Layer 3 of a small transformer language model trained on English Wikipedia (11 layers, counted from 0, width 64). Numbers have three digits each and are written without spaces.
A neuron adds its activation times its output weights to the MLP's output. To switch it off is to set its activation to zero at one token and run the rest of the model.

Output weights of the MLP neurons that the questions are about. A number n stands for (n - 500) times 0.0015.
n49: 431892523495501448620556434528397594631518599768473494565468437563504614436457501407429605390530467615478489555556580564549503479560523493510525513492467447476519553488510452550530502412491508
n51: 474296421479391531439440570587514377465514593714451459494780471474575408464574401476495317534510541447262551535567608439415404342501396502467620501365566433405686477516383460551484486512385407
n66: 705844502507527451414565418437417382453472523454478616486486488585476495579626535375504608440554458661559429443536378424628426421427462642401460466507600559415432587451530590502494423432594515
n69: 652770530506363590445481572494366480531483467788535501460506457434582506441473566348514503555558572512433453503419531391552510327409455476451566630448464509536495541436521515499395510418422633
n72: 463535431395410479507489580415582587392548460570342599503683512568379499532403420450398501668556577501422411530495404555485518452403525369593541356487605513501480642523509477570430486495596582
n80: 610787619379516456460514445548518599539457499668591500533394475559474551556327575516643586439614562375476508555456511452432520539539551571415643430552477528546594493543454468554547510510556535
n88: 658549471558610481530310470456507559546444430427543410399509607530381481531262516429553390441638485349421639460498482374411507512567463407457413559481524614350397437561627496441445454483509578
n89: 391572448522442430455563362458442317484616471487554576508501421530639525508449554865530506515534310396404474505695575612507459489383503549513442416646600461503492415226501576550459660553585489
n109: 590971661562478353452507575495502585490475572758550440443529436535574494435441492576465561578507543510491564538499508540487537527424541504469423394576542475526539472415702615542502643487432474
n122: 457166462434464627421421483534390515649656495370427447456684551351502484365538425449489634560530394478514462482437445555562467398478427499482477504436493454538354549365438475409535514395529590
n124: 540240290468521503499457491492555460388555451141449479415431486381474500626491532493527413519570533596490365466528379453392514538482425494521477528374449587516577473462484528467518506544533567
n134: 521735387516498527478487543559443457367498545850447329470436473503615560482559484597386546498493416351413421597504605428531416286529561591508455639532445629500530582490503535563527559505406357
n137: 439884565516641505493397478588478550480534469797529380598551478506485518470502491560602541437321374615534566434373555411530555527480463451472512373594476438512532465590503624615504527305620497
n145: 388054286464502444512431323507581452539597602623539562490548539459568487517477493600551469560551536305542474499446646566637593569793655452480339536569446471417509436542516510396460486608397472
n156: 444300392542540583537630758587541459537516589286606416413392445540481584538532499439415504634531498459398431600487460596618486397554523639516508418521422459384410546512490564568595579422423307
n184: 432296524611460637474566376518556573460523472202530508446569479549364469553653511460468511564484583481466417544522489464626459592469559497410481430536531505600567345561631422596459423479417312

Each question names a token from some text and the token that comes next. It shows the activations a of the neurons there, in the order above. A number n stands for (n - 500) times 0.0015.

Then comes g, the gradient of the next token's log-probability with respect to the MLP's output, scaled to length 1. A neuron's effect is roughly proportional to its activation times (output weights . g). A number n stands for (n - 500) times 0.001.

"ched ", then "d"
a: 486492500450481503201484483513609491498514506493
g: 379442339383519535494610450242409472537191573395507428368343493544714677677583503617355337471724583590398603627583395425609593237516504289522443536450468466344402484772497514363785335518511426
Which neuron, switched off, lowers the next token's probability most? n124

"ild", then "St"
a: 524405505463482507521524460500513462458494479571
g: 479515499354451508338534348585701719777369397367751380438479456563396366514433499558434434392652350414409468319478518414419739515373578297540656259624372522609480536453543397449137479303570592
Which two neurons, each switched off alone, lower its probability most, in order? n51, n134

"\"", then "Scientific "
a: 438537506500460499494508491510505498299489501594
g: 611546500515360584528370549377712534737310491458350457638507379356536523699465409584359524667489612468517447413665676459548586531163343462376446602454489658378465442288879712358366450556597532
Which two neurons, each switched off alone, lower its probability most, in order? n137, n49

"oc", then " "
a: 501481450467502492507500505506479499493553513554
g: 669532644575455494421463687525617454326501634445495418432497238329528719387617539506500482374627395556690108611655474427626594347520514618394568405402697530398251578698537641557446623510588747
Which neuron, switched off, raises the next token's probability most? n66

"(", then "201"
a: 444486499476498318467497467508496506496526496513
g: 652662518557287604663418531369421410602705368431646382581747335602369604464582577525347518628287478484462502395583588301546675602658320281506277555511551647363683252398656430505444372517549616
Which neuron, switched off, lowers the next token's probability most? n80

"ank", then "rup"
a: 523462500482531452513568500506507495494497447382
g: 577511556567455317708557601602417437696362760482611606352521712517613405519273325502313668366758465363403556327645489458433357456562507359663461587514577425687246510454630453687481564386305594
Which neuron, switched off, lowers the next token's probability most? n184

"a ", then "study "
a: 398499500479496472498501505502523559457497509610
g: 534531509533418509637290394540519412444433285493430656638615405455453484611336349519510536604539507340634348420525293583715508720664330616447334509551696597642402462492782462382501222732748618
Which neuron, switched off, lowers the next token's probability most? n49

"anim", then "ated "
a: 496492461488550463497503476515544481564510505481
g: 465473488360243617936420512502456539416542393418627494389527420522537458347329532346344391615587685503412365644596192558443478587265809543532517456394472432463338539539429515510588430284396640
Which neuron, switched off, raises the next token's probability most? n137

"The ", then "hand"
a: 437493493448519482493490484497517453466499484568
g: 405491517500744553469566620744471556389502625483547525652602475578660571826398508661407454346491696402659461670535399760501381423394466585760441414480259525667512570424338553282717592611629579
Which neuron, switched off, lowers the next token's probability most? n69

"Em", then "my "
a: 503354612531516450413578549518500490523493509375
g: 680448441567443677320402583330364309516585678525390380567504527482529794435550529439614319504509471497491388495351450382480339790375517483428657616587400737551628233530669807396451331378562556
Which neuron, switched off, lowers the next token's probability most? n66

"ow", then "s"
a: 513548503417503486502481496504498483451428491583
g: 465430473460574398799495477414648551522553615482667460601572440526555563525487441597475359735719581496242486405420634498522479418669544186784514483479352498474430687355185448711331672480393364
Which neuron, switched off, lowers the next token's probability most? n51

"eventually ", then "pass"
a: 461518479487505456529495272523561497458510519562
g: 512499494593493553721277547725393494318392586394697364392544645565554704539377658459422729538433554639698333614562481416340585401280611607423490523323502484497396739697395282447421624311585382
Which neuron, switched off, lowers the next token's probability most? n109

"h", then "app"
a: 392493503496495502394534483503514492491482496508
g: 582434473675375643577396136566248445553468393429563596477458578497577504590314528652539423336482590481681568383486497478847508413677535679604637586629597513528266427477675443198389413568574363
Which neuron, switched off, raises the next token's probability most? n88

"m", then "ale "
a: 504477418456504500494571512492498465506511505564
g: 578473406596580298397596611344428721409542371536717433496499765443707585433587471398618408441309485443319493663775441457369552416624427301545444518619906332413461457499568545602359539504665413
Which neuron, switched off, lowers the next token's probability most? n89

"and", then "ra "
a: 497495434433532424501508511492484497499518513500
g: 573526442543402424489438315455677338538361504481299468628885496602439618412318419475501470502594450625580642495584424612207416517531414151518802642705341458373595356578507481554380486592550414
Which neuron, switched off, lowers the next token's probability most? n66

"Produc", then "tion"
a: 496464461490523492513480512492499521610520495528
g: 572499477442531454583255350406530643660669301555330369702675351654335550490433526514407322565308333568546526704359418415493353534522568705367497580541761390756411437544632343636743522572486477
Which neuron, switched off, lowers the next token's probability most? n137

"vis", then "it"
a: 559445396465507458511507506490499518496558544505
g: 446567489668507304480700576681566526459642514496860582631668588464529517642541394624486538373567522373524520254459685578387343381588531467632464157677480336424495540696538526609736566342406337
Which neuron, switched off, lowers the next token's probability most? n156

"to ", then "book"
a: 463456501478507503491496496496795475516487505493
g: 620416397301432570439748774527666432649497557368584706529525365659519330587449584544550389630533430444580556504499423389499701442723329438528400263442452742545622508549277324549557428724243415
Which two neurons, each switched off alone, lower its probability most, in order? n124, n49

"Li", then "ef"
a: 485513503539509433498503501495486472481413553506
g: 456566643534562825568517604571459514530307622417494584570540602623532447817459386290446434542523656504718330247373416651575569651368408419522510607485592677504384362652459466430457451129599659
Which two neurons, each switched off alone, lower its probability most, in order? n145, n134

"bl", then "ood "
a: 497500544439477504502503517487497477643564506636
g: 419489429661379229588445358575364383689515409566656760603655631418518532419491485534595358386687630453497543646425540603570504344615695382364464228734608470376570556655468323490442544177444615
Which two neurons, each switched off alone, lower its probability most, in order? n145, n137

"im ", then "rac"
a: 443492500465502466480489375502633379488498461519
g: 564518704303629251575661452441549523446415609565540562444425523498737358599438469375671359378447413422614592591465281554498389541405597217595510484371485444305209533555543355544251202581647619
Which two neurons, each switched off alone, lower its probability most, in order? n134, n156

"ately ", then "the "
a: 434498456465491493536431420486540503495529495548
g: 698602453619469560211714735515657505485668629584581616434380520293271674646426294611524498189537535523481426742505632507395463495543424604510428430767575375526637502409686505332486470574507407
Which neuron, switched off, raises the next token's probability most? n109

"L", then "yn"
a: 564475507491497492073594560508442556507394529517
g: 532462557311335341585341531594601589333537476523463555520510461507411331405576568184579667697370555482341209524427534490644701701365639343486225478500522530625280487390299458362631488623651410
Which neuron, switched off, lowers the next token's probability most? n88

"a ", then "Gi"
a: 394501504452487475503508521492533370467494485675
g: 639568674354466706296591441349542596431528541569469569441625530654362314488550727554409443559638543529294231334555741692507505612533462823412565734614540373635494585624488564611418415577275488
Which neuron, switched off, lowers the next token's probability most? n184

"ent ", then "ag"
a: 513508493502486469539492090509508446497522471486
g: 402405509482814442422522454515503607475492681473529639733453310487649684485429645459648487347555814563509557512503167420606554534458373688405288391334422549488437541597448595738480328642302390
Which neuron, switched off, lowers the next token's probability most? n109

", ", then "and "
a: 416508464490496483543509493534517503504558463594
g: 496403645382592405600539524381626380445444463485506658473582402692506255418464720468288452480722575700422542567395466335834375491706350548618624274439539807587364483536437556495259425426567498
Which neuron, switched off, lowers the next token's probability most? n184

"are ", then "des"
a: 399498464488472478517438482502651499495521531501
g: 770546379294316441512624408421318416554642399463349592708489340402494402776456443572551466597426531553340614548534809522338464375523538555851496623508540553324474454454437718691558446664545591
Which neuron, switched off, raises the next token's probability most? n89

"e ", then "ass"
a: 446500500478502473497516300502697363498500469502
g: 546488417650559121751602552699508400429556534608545446583546488429463376492653468611355627287552730539450471566574488480706482445437603401459737315357706461311451532652727523337554670589697556
Which neuron, switched off, raises the next token's probability most? n109

"ing ", then "data "
a: 480518503480491501471491429503589511500529479500
g: 428432433748478565435528589501691518663450605402633709597327522552569491571447469497423382239487594603496396332488459285634543449476380376369276383425538804210360704608481577467650249531457354
Which two neurons, each switched off alone, lower its probability most, in order? n109, n124